Layer 2 of a small transformer language model trained on English Wikipedia (8 layers, counted from 0, width 128). Numbers have three digits each and are written without spaces.
A neuron's activation on a vector x is GELU(weights . x + bias), where the dot is the dot product.

Input weights of the MLP neurons that the questions are about. A number n stands for (n - 500) times 0.0012.
n0 (bias -0.043): 546660593490531701590571550570569562464558401373649403500649463413396461422641625390666615395527415440462478296425522399569485667428509553345494628629363520563478622432625665622594460537453409534450390350329474539611389490367650540434494497414375503584422335581468471587346431772426540652319445456643337279683433296445468606494524424611679594451527429619484627637397579488477588302550
n43 (bias -0.085): 537750656395340557290429452488532425450937622513426372562489437561500479556775435283598699478531686360429386471308398576663685567373590668513541419398293507565416348580481434698308654780346372677635401637560316760431559458632396508407275687686479563286375643408340557381729516442538667543435574430747533402560553521635605531508344573405461351567531539529360542349259571163294570279421
n44 (bias -0.062): 363522469267594627457418364607671616437664472434580340525373493283348688424612387424438590345453541496553344417492530536327452590576445530440362401422658562641481526579386415504462559562597294548605379531451519695389668560454525192548411526520548422665475337695518569267438235379479623855611582780316504533468477536610641515435504660731433523532300828912465347460427275486615566586525
n61 (bias -0.100): 503592684490573518306539367513500359431616406721554400516488552430693586758453419679456586624664715457451467585362539509474389448564684447559359587494612560449576342588574342427431451580595463542543572500500497408677262517516407623616469398346240390209475531412583510286493374439537497455570633435460469380491695747458483721481743477598409476507427549503534458243385414332430510572376
n70 (bias -0.089): 581450462639300544584526869624159379484496445220583699643347496457328554552515487459500632441599403437507383493380442631445482515654652559586281323667578439524440453419464580477455431478691441569588649456707545656485639567479302584402588481355329890445528430582569560519451634431448328543613397504500554551570776523353421453550433669555365596337346200389580676255409349429563554577284
n93 (bias -0.067): 477386580388507564394275555548663343477576438363507708589613358807308519588768517518357548428518628615617307608546554521324293529564504471546504754684401416607360457402407403609489500690620687420515549463416436444347427512382576370480409562745330561325500450619370451489281345417573563471437492424470125663667646485561727300398486597347768508512262460477538436436402588631655653511483
n96 (bias -0.089): 456459659296572314514565414273729428617330562439497311383349562626450493520615563358567632605431378394503484440421484644592325360303632639587366519574569647557599484609294581472460549506428447425598435500539439651570546343388529623476767510444600354520396389339386533663375510645481398474580663558517401765447557538379590327292500600493519595690510432551558583353594428614601484591339
n98 (bias -0.066): 439604307637490386722384455479398569464626522721648389694422442487413388629318629476365635536613568517419534592529390427452390676527456542522450557343698459380458449388368711082852562520559654657652518535355703417426545507412213411674582424599456647562513456580529631310479573456490494571504507439285608527415603599561461355543477430586294482478544586206529611446536460363416426534373
n99 (bias -0.051): 364500357547290397339366407404497495484301646534684447564495480461466431575431512410513492498471344521467769500500508483500551632478503446624500520601615406421459415519558430413641475500426471609421542421566476534417414581510500344563590608497379573459498630413464591495505536595604425585516495514568527518401568457515407535385644640647558402546532368624349470527681578480430455525577
n144 (bias -0.111): 610477520484453432367554500334362364492528603517413655432529658575496606441564301366648716445522589327660697507798408303399392581394519567467719435331718386400516660711534397826414442295512607589682799472539468620437477550397419415172368457711484619376437446633420329299496504774504585356345581641627260608544584595492464640384526433577581581430364377387601697413472627695318549257195
n159 (bias -0.072): 430685412504653384321619568802357528726606769757435657493639426463436482678544378297780400404316357486573468344329273534489395489654448511496384479570532458361379698503566420350475675490627650552447496484475420422496577646644562276466332433462593322539598343520540399759740471580554548386572357469298496601557649601407529404514724410588567529541524500368482531355344355527515445395420
n167 (bias -0.052): 244453568482563629600582388493528714547561237405510294376513359517703486573432550556560447383643515479646593385460531550708438541302541552617588389527313535402580710606507486540423634436404608675497400431396440557627620247549644534515482295275580428510437500478494433697504336537556484551295407496458236357644649357369570476450543627675510536453675239350829493578557500540364702411395
n170 (bias -0.051): 275618469370547659367473405438555550535402575519513388493557838477285553561479549296407515427289522517563624649447467577537580269572298524561590418629537435599207490484483619414480597474473605463460622454375639458466423496541437387640375686697404427359510386628639607549667405391439755635435570385476560656666403578539774523665584497413540458372425527535381523655479482578210520333424
n177 (bias -0.076): 613567590386449397668457296839507464409545439675324391546643514354336443536466355606641421595559433464432661320508607417323629363398504718515201426685475613417518493610419379565478622599648503750435425493287500413438407454394583443492392562312542582586417596557307574750418387429257467669611403750493413454479726534384533648517330379421575706352430547418537591652667633357669349557558
n226 (bias -0.086): 560556486528554360542537623335452493450546421519283407539398574620599592510399392449379463436542636585396560475518393610699580487323563568632434727600338540562364351497464447339514570467450385594527504543453340416311617643586563427612416497694258257587930493372408441497549336699535432348638528374583341427471535396664651335416571380628510658667405534448500444470517500617654730483631
n238 (bias -0.051): 493675405428379574364500532691662546493426485348472373376537553548668689571522481557394569500548539407357514444515465554454539518414444479654518455566518581737343476564483416440389482493324423686624563510312646650471514459694314332666175265459470458489659553562407449507748221142661416400316533376326556626540605526500291459473323670398648607392651405683672476510664638524444493570681
n249 (bias -0.065): 658461497415294588621546493524605360148420525592529373549620413380568588473493375249462741415355434571434590485570596561627653443565543466493558641721540528408530484500303563251594453382614544361650618546792534555647463657471405560579687281479479394537478589488679445365400381648338408536650507677254475536408476511542374549574542408390364472525594360663410409539286430519639474577414
n317 (bias -0.116): 714639373382510474673321297583701500575334594462427565503692527444514347562651472645258526484392481503624690362593399634449591524520447555745336557409387497531472396438239654410418389453693510271354571726394360395500385373529403658424715575529579715568507518270395472415630448543523547590455624391493464658435486547460694543513438670564493546597520446405359556507546439326590311415648
n318 (bias -0.110): 389740427525564519720566475370712525537548489492400262582430514595554515650427490661384681290422855603540563595455409456373560539486243425410619652451468539510554413429288594354415553348641567514581493256280456354550581519483152510591708518357530490472581414536546431445460514625473552593439332368229563692473794406483550514660361352402482735537383451581365442590627474486462713507574
n319 (bias -0.084): 433490690618678463553450267507359486396394619421450497497340527408500521586595453730580655567543504792615500453679746692391641375526527459593354205533510406466562317455480697381483604483459416588534599685286434418649510536461303352456640428384489574591591453513401469405612490393600348450635662623621585356542570281546576689346513344453503482572480537437616411490181393526677536395526
n322 (bias -0.093): 560563530236424315418443681624274683379627317456588476343514586569569545355530464594182191470351488449473393633432568651637578640423500583599397574535504464523427549545489694607511553567615575183518560578637725552186746355735472536508359240527424567690514397517436254641567467659408536458423593571489271518623588405563365581538614361689589549583528621593500612454600598403439469443368
n332 (bias -0.072): 473553428631530592466402400594235752438485547415650552696476544493530577515318446318353644324634299737362580351311315672460416540546669493706590651652401352513567514489442431656478373511489472551621645640334625641444226613413303449500599471523275496698377243612531365477583626493670577529339717448594550627329485601325522332518444556719424618457500496451359661303602311659590414383375
n341 (bias -0.051): 658492451406660384491475469534406369427599400666533431554461456414401497430413599523466546471417460525542489467415580692489411405386388478692380582632520426457534527513423341796671364541589389558506561584520471581455458396466485373586578545524597605606690536521526560578339300481481418356437500598654468450503425476345364546530339503592434361677560519584445467527304647613553568575413
n354 (bias -0.034): 580571274383465403460591337758551500694667492521440674463789420552527536496563623372650529305707663496658641631480390761581614427232432535723398470602396602363484508533440511614457333515599409356496201667523405552543382561446676405730250800537541394496640492504176234294366457538529619586606615576324644390416654431586438193441408582416515348516355649385512605448468456411488388534431
n377 (bias -0.075): 486557459350438221524701477617410572600558275540459528557423526573325425368514431536339582512440521619430614569596429500451656614338548589521336602468438470524474571509545400545536626446555605471445310497497386519467334458608382455605460497444307481585675722567249623673332424442714542551653571338533462716435497528656656762572444573386474544283506630216537564462392576620417315338556
n387 (bias -0.029): 548328577453555550530483402637442395485215554535311340364535474511477545549721398494477575495536656431497460471443808377331387526422531503418404347506486390442540528557408607497480460598557646398603411573489535516607554285457516576619435491439563458437653633669508392470453480424411534447462402594474408486470512512528480517522538384327613473687708611470544606645641596572503478457667
n425 (bias -0.030): 399594569470480529397605581673622397378483447493464431394631523532510301430387488581462464688413674470322589405224309595390579411674438597549401633628453531439634516452585457278403418578580393675314462684490551506558602344494616516575387230610595513583583419281394456624654581572387491532527452482272351776412759514659426412535299547523520389504581616514521571435380528670433562375613
n443 (bias -0.083): 479503573328578607395423401479469376578630436834365401359446490578705677419517602149448482503555474388453537599830487590321684597559493269557624714370517435704636546487573755636544507427668487690517619335480451458623406507487566610356545493364439523359416375400443503455420537411315478401369577504349412453631472593602452566536413359430497360457536527263706546460358525572489507390455
n447 (bias -0.100): 439571470459430696492547537794511489500424527584763472705548648412400420573534640695414540503560329743456467577627597319409392435415482566566452493608643373624485496333332712279313500646384331464355576546474597447604688535334312421216628449484750432504315411486555586436564496450624350500597651472250477522341436589624637472500497686427352223654404496700613504578331672247562337500341
n472 (bias -0.086): 667621496475500310630410402720444382522514548504500510446330514450472409227762405616589549628456572433627507644621624370357445445382514489404418639452395401519532538384531579673370652503445418438552579598389618630472383555434317383381475608681595655666643308320477326320364289763579589979539514580560424373375471769476500507497423458538400547551307431496543426510403493497603541559467
n487 (bias -0.038): 380542191460273465355568547346413690632407394710622619368456529497653707467496588322459281328607402500406546570628450387511472518510482359299493619376576451421471370452479599591619646581378565713643578526532825383610422687442602528500507201427451745704325420467446427448456827563456441574500630287647601493234647530399394595535276562361514578432573653448571416570552481431458514529632
n505 (bias -0.062): 330423451445493354481750529772427486519560515413475623629463400583496387446586336387578755337462614529544683460561568624377432547462730384359614419589645487642482383349546514787598471408504527586597683340504278458570686515469638660477333583450344543514538404176348360265363587429698428401419380361489218767514559672293405482469590364543429627337465468493582511391663689361561511561534

Each question shows a token from some text and the vector x that enters the MLP there. A number n stands for (n - 500) times 0.0092.

"\"": 539479694925399515650593543486446543501516392417324449590548333465422534414456414438545404592227372384517480741441452531509457374444451308285611359341607606277576382585554583554554446590542484590445423508553327431528609475646626691634538444583564629539568499582461585448336526527729562468430534372387349482552365355495652536531494560620382571394344579561771332482557604485523401467572
Which neuron fires most, and how strongly? n505, at about 2.6

", ": 579455661747642530533680446461461344413723404571354418574606574573651473459390303611605287746465477435525369703497532305558495476560510444360674514512400669482487534519580372643516309616453575394463353674569372433381446458413662364454598293544452512405379365604525568527294503431574590477495543444541585566513328256514792478601561431579526431390462532360605571394526374491618408495668
Which three neurons fire most, strongest first? n93, n61, n377

"the": 433324591784400466638618651475503357581536455477255584412672496577386530537658335521628407630238527350501432649432475396526496502472271470349717440421479638461518450406679565458475175486471509482437408576413569400511574369545601492562424342542588464468399489551593697498414528439619629565583510399489474548473268283584531592415541526745570483404495536656539528446813434475589440448641
Which three neurons fire most, strongest first? n387, n425, n0

"and ": 488397744851475455691676525326474308536698333544417355521491539541500524410381409569657238702462478521561441623481604484509443458437449467389745515528422626609586440509635404513498323570436617441403454632682413394394663567347660406600493323579475579394419435574585695412360428444647523491560512479453431478388230288632622549485554491630446513376451482373478572475639382447585447517558
Which neuron fires most, and how strongly? n226, at about 1.4

"e ": 539349518714513372477576675601445344511709506370399469595453607606538618469317515522770385720402380391493433592412387450524477386593622574471648544492507542451443482477519436563578194649500588475334617666647432556510651571557433439615608325498527461445269337431512717486311477350530455384744551491536413611473547222720470447530504456520458533400466368355412365584642384604496557620494
Which neuron fires most, and how strongly? n70, at about 3.1

"\n\n": 524539747717685515496621530491561525466650405543421483558498520393445562596476529474619398690276428345569343685483453362382423600586371463399862468520419690415456335440612315457430397557731569354397466666502481454556502419491556481493408239562510463519358316491649545625445497479766539581507606372501585553464358355522712389413459426536554409473519517360518491414549362388650412616684
Which of these neurons fires most? n159

"T": 371347594862439494764602473567518474445693545425514541486513507490444533498553468430690388615509470343415494535382444526535352370635336249304546547327400466491652684384495610626477232559362482464511304508466449380499638532490617451568508277611491535429605429628529675541459524362524615498438570520414522464542322260690581731702533421580575492360584499410499408564653518444511502650403
Which two neurons fire most, strongest first? n0, n167

"5 ": 526294601726464405516483555473541274503704514504460428472498530587525547372392444462607311762302417522576463609613431524504545396521472652446793660482342538304483552431487400635458222435459607504312491528555421599616562489603532326599499374590498549462263419566452670482189499399682556535625588494517393643504421276704557423569533537457634553504528434373495410721512473513544389626470
Which three neurons fire most, strongest first? n93, n377, n144

"be": 403326601663418485506616476451432352403512447480416519493602512699515616371633287559659424705239339485586562553514420489537415373528565487396772482463455712416716560524591564560416150460494515458213554509603494593457540454512613538666432282591534420406356469668697817623442472405553604515584622494443309472576448417583423606389472492530542436403461458601476387582551465582457346496484
Which three neurons fire most, strongest first? n144, n425, n249

"en": 435410557774496419638566547444475342613500466381596655373601536489471507511413467332614339749386458323458472605392577585470490442478222367412760412433539541549536453450479529514530346571531553396342505873524352594516390491643463527691526447567528513425331424409538817486570554362756590679517566485442414545396346365578586618379469468645569521382450431507383524434620406480587361618501
Which three neurons fire most, strongest first? n317, n170, n99

"|": 335394558824410446613607405372579399649630332638625597341544333616495578442412370420489301612420408545586609445560509527514460385511457307466668587417475663411658530409669320477402325642418499346377380480677365536431554538421652283694567234516659511536543369427475729443488520506688654582531561384518458508520319412592432629427542538604584557457561413491517427627491391461487541541659
Which of these neurons fires most? n167

"s": 532393700769512559528664573576427356559412522518430575416473319586406490585470341361548342689368450471569493613354581399545497340620376410459684452400327611450637625434656407666433234636379552370394442651623338454596505551499702456633415334455373515424401344532558748549521426439641702477465530444454497587466308357600610668526503366637552646387536600439506562396661413436495431538562
Which of these neurons fires most? n159

"ev": 380440530691408450706704611529572384614647548378448662531623528503590572598438375537566349765469576456548444651407558442506440295499303314466672400369590606420512516448567545565496096399584517506415343587579408488591570533582513538660411491644525452407516494428510682389486576415532594519546592600225543424400446259466492498498376403507487551431356511515707407549711378569446290655425
Which neuron fires most, and how strongly? n354, at about 3.6

"t ": 533317573840542522539612429509442416502708597543518549474485585601436597338241435648540292693478424547531374474541479439494446308596387460373539492468405584465500421453584467664524260654373400455451454632721533498420514573451498336692572322600694510519336334439448754452432447188580558605460680488539588567451373360727545515503513492499473483447560448360493458528779437525552445514523
Which of these neurons fires most? n332

"z": 428393547673444386841693479499479442413585651508440591491516496654388542478568333497491359714657498394496443563551577416575462263644430293385666413406575451530626585373469534647491204591470512486512390573701528403586612462446578359580454340628581499357350438477529589496556532345477686418538577516221573550395402266545575728527352361498474590436565594388503511546572441508461351688575
Which of these neurons fires most? n387

"com": 325358631696568508543606299549406401672462486540476518484515372588435556418391426527644309773323415370489563540494480468517461318614344614506808425644443633476696623413607396614345409545393541485308527479550527440604439465429491514690386382500619471562457451575562734529394517358567632600633402659522418436502320315560527580428456314619635640326405436477500468434640527429547307642641
Which neuron fires most, and how strongly? n177, at about 3.3

"ers ": 414432630659645518552589452450584414613583500601404577506382504426394509511221563534694400609321361492604477608513441329485388280597486589487673351483385622495604438501655465645516217644523435361322503658658492531657558519353446357611564204533678369556374476497532733406418506291570578516653586570525528514457371298709559564507449439408561585519479455326455498534657531471654372437526
Which of these neurons fires most? n319

"er": 338444589802563465621626515404575403580541593476550647364549525396447361605462434434720374672354470389419434621423519613469482306515295391492792400397509615481644401381537511573522341629546501424304542760517452540564495406672419486642505346491597437543367324417547700505483483366677589612648704545492414530427337299506550650367468482543614518358401555366408525408634439423642424550518
Which three neurons fire most, strongest first? n319, n425, n96

"id": 423326569771342542556618484567466416586561623532638536474560495585494393523482406472588356608377444328499583468450632518496514349609321378381731421527496534549684528429575396702533324526384406430343486681738495610571530537564606537542447403541484431409418325510573834448526518318774499382508393459307352568485463191487585536404558487576570572366517481522478378773461517433453348603572
Which of these neurons fires most? n505

"as": 492359490628418409796631511462408305667592559504565558319536442738406576599445396428528309769308350368510445624458607360537410272552500452493665453457580449452677557436494463437444374537330500411484454644729471392565494421490474537642469419586595532431433486378499725413529458411558739565497612531363459572496333192673527610514424339519494600473528422560490667613626452501489352666576
Which neuron fires most, and how strongly? n387, at about 1

"O": 492362605727471438587631517472405547455614353386479530468484503535539572619599551476708539675232402447437494753332409466463441432497527406219736463350474560400675495433530434454546321412537697312333371487433450573554570431707542586541453218540509358468320468629654598561408573302415677557575520440442658447515424363577724619553534468558566652416583473445443610506542357422430497683545
Which two neurons fire most, strongest first? n167, n318

"j": 359399633687528426736715385529467411561615544474571647577513470586464566516577420418527304788479460477472410579546601409465563445687439333461631546526526629555551559400506542615412157540372499546441434529686371407470509540486536415571571349663634538348510416521518721455571521203446680467489516587296489380537319295527355654508359420544471464337497580359515438568676439642473294612477
Which of these neurons fires most? n443

"===": 547505673931531464432708455410520559642518481463202534414467417513465623510481508420501399560388422444464448704405455363476330509487440466438760425511455600412540311431573385507443325492658556451388507493405359572594583436647620710673433312534628500608596357599449702587393518451819533626435571396572402469443387361586623595375430397594504586459289601443502481593468478403444451516585
Which two neurons fire most, strongest first? n377, n226

"ol": 439383650763507458486647406387532436548623569471585620358547465529373485436510468506522276582394512418394459574393589528526545250452262475410680396493544488339683370404651376668414376676385567347421500589674489624461441581657566528615468487647540516393395454427565799482756587330787716567459621488504423453588440266578486485412410456616603526367531362496462445507553466378483368556546
Which two neurons fire most, strongest first? n43, n170

"in": 377356586834521523580550543452458367558578473504670515417479470616572465485446536444578237628309469401485468577598582485544646235479271502352752442502428557365616535449614422696464424557374562388356512604625409505506436528561714609652508415707497527449458394469503808440580476414757642518465476462487275381560397297550535431305488483578607541285454419547406547482587448511502420639484
Which neuron fires most, and how strongly? n167, at about 1.1

"were ": 513334662753476421627816452549435410638559320579384424434672551442517508399546455585568416655343440493576616586592586319466388472460511534396579420528433558443581519432716357545502249573469621441246473684707455529522496444459586359702521273430475613373514340525497716421443437368745498437479522528473561574530226292630617632546486604592549469404473523531496475415579383535510392345492
Which neuron fires most, and how strongly? n377, at about 3.1

"ere ": 536387591780536414557658410563557404601615521380343612607549453420493370635407460558626293670262517317640497536460643353589415474367428529433561371492370552406576483441606391550531315473456505477414475708595558406509519352501609342622513288442476583346467344606489644486375460429666548420666615405499628742419307321627618587510406517493729588553607368381569478535721418526608344486512
Which two neurons fire most, strongest first? n377, n387

"um": 359270606681424349676576433581550307551474618586513599499578410495344532447475429529578380560309535430377530563367724482607444298514396409443831356602565470506615466311662534590460316601428428369315440658642557476532438441512662429688484363491593513429381503560463771464572487379608679603544421517424560426388309239528613601468409446618578638348604459510554533525596476438491453558648
Which neuron fires most, and how strongly? n387, at about 1.3

"f": 428326600736441427793673463540399323532550720410523594409432452593467628447417464535520318630311422563567393746536394577646435363507368324492743437416511569479575412422620553553467243604312584405489372506545423530488439506519418385744474491606712500405446502333479766470595511434593493533440556668420530413475314232719447594536458414599513499503451477522525498521633389499566436509595
Which of these neurons fires most? n319

"i": 410429573684509483656754557465450396535570628599538612407618399640389557703564467375592307753220432440422432688534477402518569279523395517268803333475431580525630391426467617530416247462317562493415460531537356538535728377547384580498499319514562414478334506511489591554549448308635549554495607493509443509496475354576566454466451479608535581448320526402544404548737396616542505656516
Which neuron fires most, and how strongly? n96, at about 0.9

".": 522309602746412565683731461544557361577602639583550660381504618644391598482501318636543362569470345425457318498472394405627530372581474307464860475363418524435599516506529311577414227606450479415460424547617420482369576544475366362619477340600639529428390411515516565624369630407564675667492760390380405470485383438633476541428482404585379466548453454392508505513607573444569466681590
Which of these neurons fires most? n447

"ed ": 515332486735657408466542466450539430582650500653375441477466507517579621384345603560577339776340401385564415513622470360565448390551380445434649417432478613435507499504597446710515276661520552443415477522770414601344591588400551403623515357634602412452399328534422722390477505392651692508439596539539369620469303313689615444512562519525534550418536235368357511587735503567531486406417
Which of these neurons fires most? n144

"M": 401323574783500378747682468661526358480666622446544462347493569514490591487481513419659294744388502429420401593452332570469327343526361380421813573500360486539536625461450582584461349629396481511500283519578535439509506561561507405589591328516536554450463522549523662445420599444520707643468592421455451362534306363662491622569407237648480477386400458367513557570660477400590470695481
Which neuron fires most, and how strongly? n472, at about 0.89

"at": 351296492725590537644702577438582392649540525474538519325590444583510580533453271488641254670493245411438432562433547600513500195606405464398739350471476547519686514478600338507521346586495445434329363608675461507568629466532369499509435467665521424518547406537457668538500616340612708500495450606373385462423441378579475523525552499580532679319458518474548350403623470664393500755393
Which three neurons fire most, strongest first? n425, n159, n167

"g": 452364593642462463708581441595495426566416569545520510402514331518442434525561409436497400731399433398589635635506533412629391242645481382455741460536356598656564487408659434523582159577386555363362637491507464587446506569492566343770426339485581501333467391488343751528636425390664628370571467553449473614452292249661548657379426553603527530421488494425490444634588473484604439558610
Which neuron fires most, and how strongly? n238, at about 1.1

"l": 428365677882458539564611493435485365554562509384527487540483409491439471471580379446623342713383492437567513529419592394633546481568340456470784385553391598524710501366519362660466291652404522474419316619547399489530472572601560446561369403621549511380385431480521806518635453334580758509462498471505463591442299286712458554441371423626593561413421603430509523351556536481527302467659
Which of these neurons fires most? n43

". ": 584486631752513553430630490439435476465610421566426517636495437410525451532455372566667476684377416360711384669428594418526542456506530489357861488469393590562640512535612312515409286502569620319436455543612460417436641461501590339559458165476587446504276336539555462620344509469689630507557532309453514481542334401532711392485466424511506514488540549350559571538548314448558409521831
Which two neurons fire most, strongest first? n159, n167

" ": 425341670799497465428572584514409391604672442554427528662511422388396630557522512440582287656231564495579333688557547396561495407347462510313741314511351523474537467466669492471452363560464512381465542451481281713571594480524511582671413281640443515625393407608431655539433492404639510521515589491599482604485329444587658424512367446449690546421429501324499282494789439560539577484504
Which two neurons fire most, strongest first? n93, n377

"gr": 436320437739564375648482460392544508477377539501436517531462522476419488503435454511606387577490557498414504639450638465647314394564244432446697468481469653588564445407694507617558258641435465516305519419481498650598561547486617503646439335711546413356384365502487795539572497568675603487531479535539444489551141326658423485480388424563629412342492423724540302472694552575547304558595
Which of these neurons fires most? n99

"R": 320281684734481484523692408581413566611802405464509430489448446423579563544521565362549396798390427399511507730398361637505471505589392409419692586443520537439796553512544501605562390589437576443329354463475416444615625574613402570548458248631449505523394447493534695488445586313392598490501454530471426447509298330610549528625473394670651523385331537381583478402569399416394391648537
Which of these neurons fires most? n443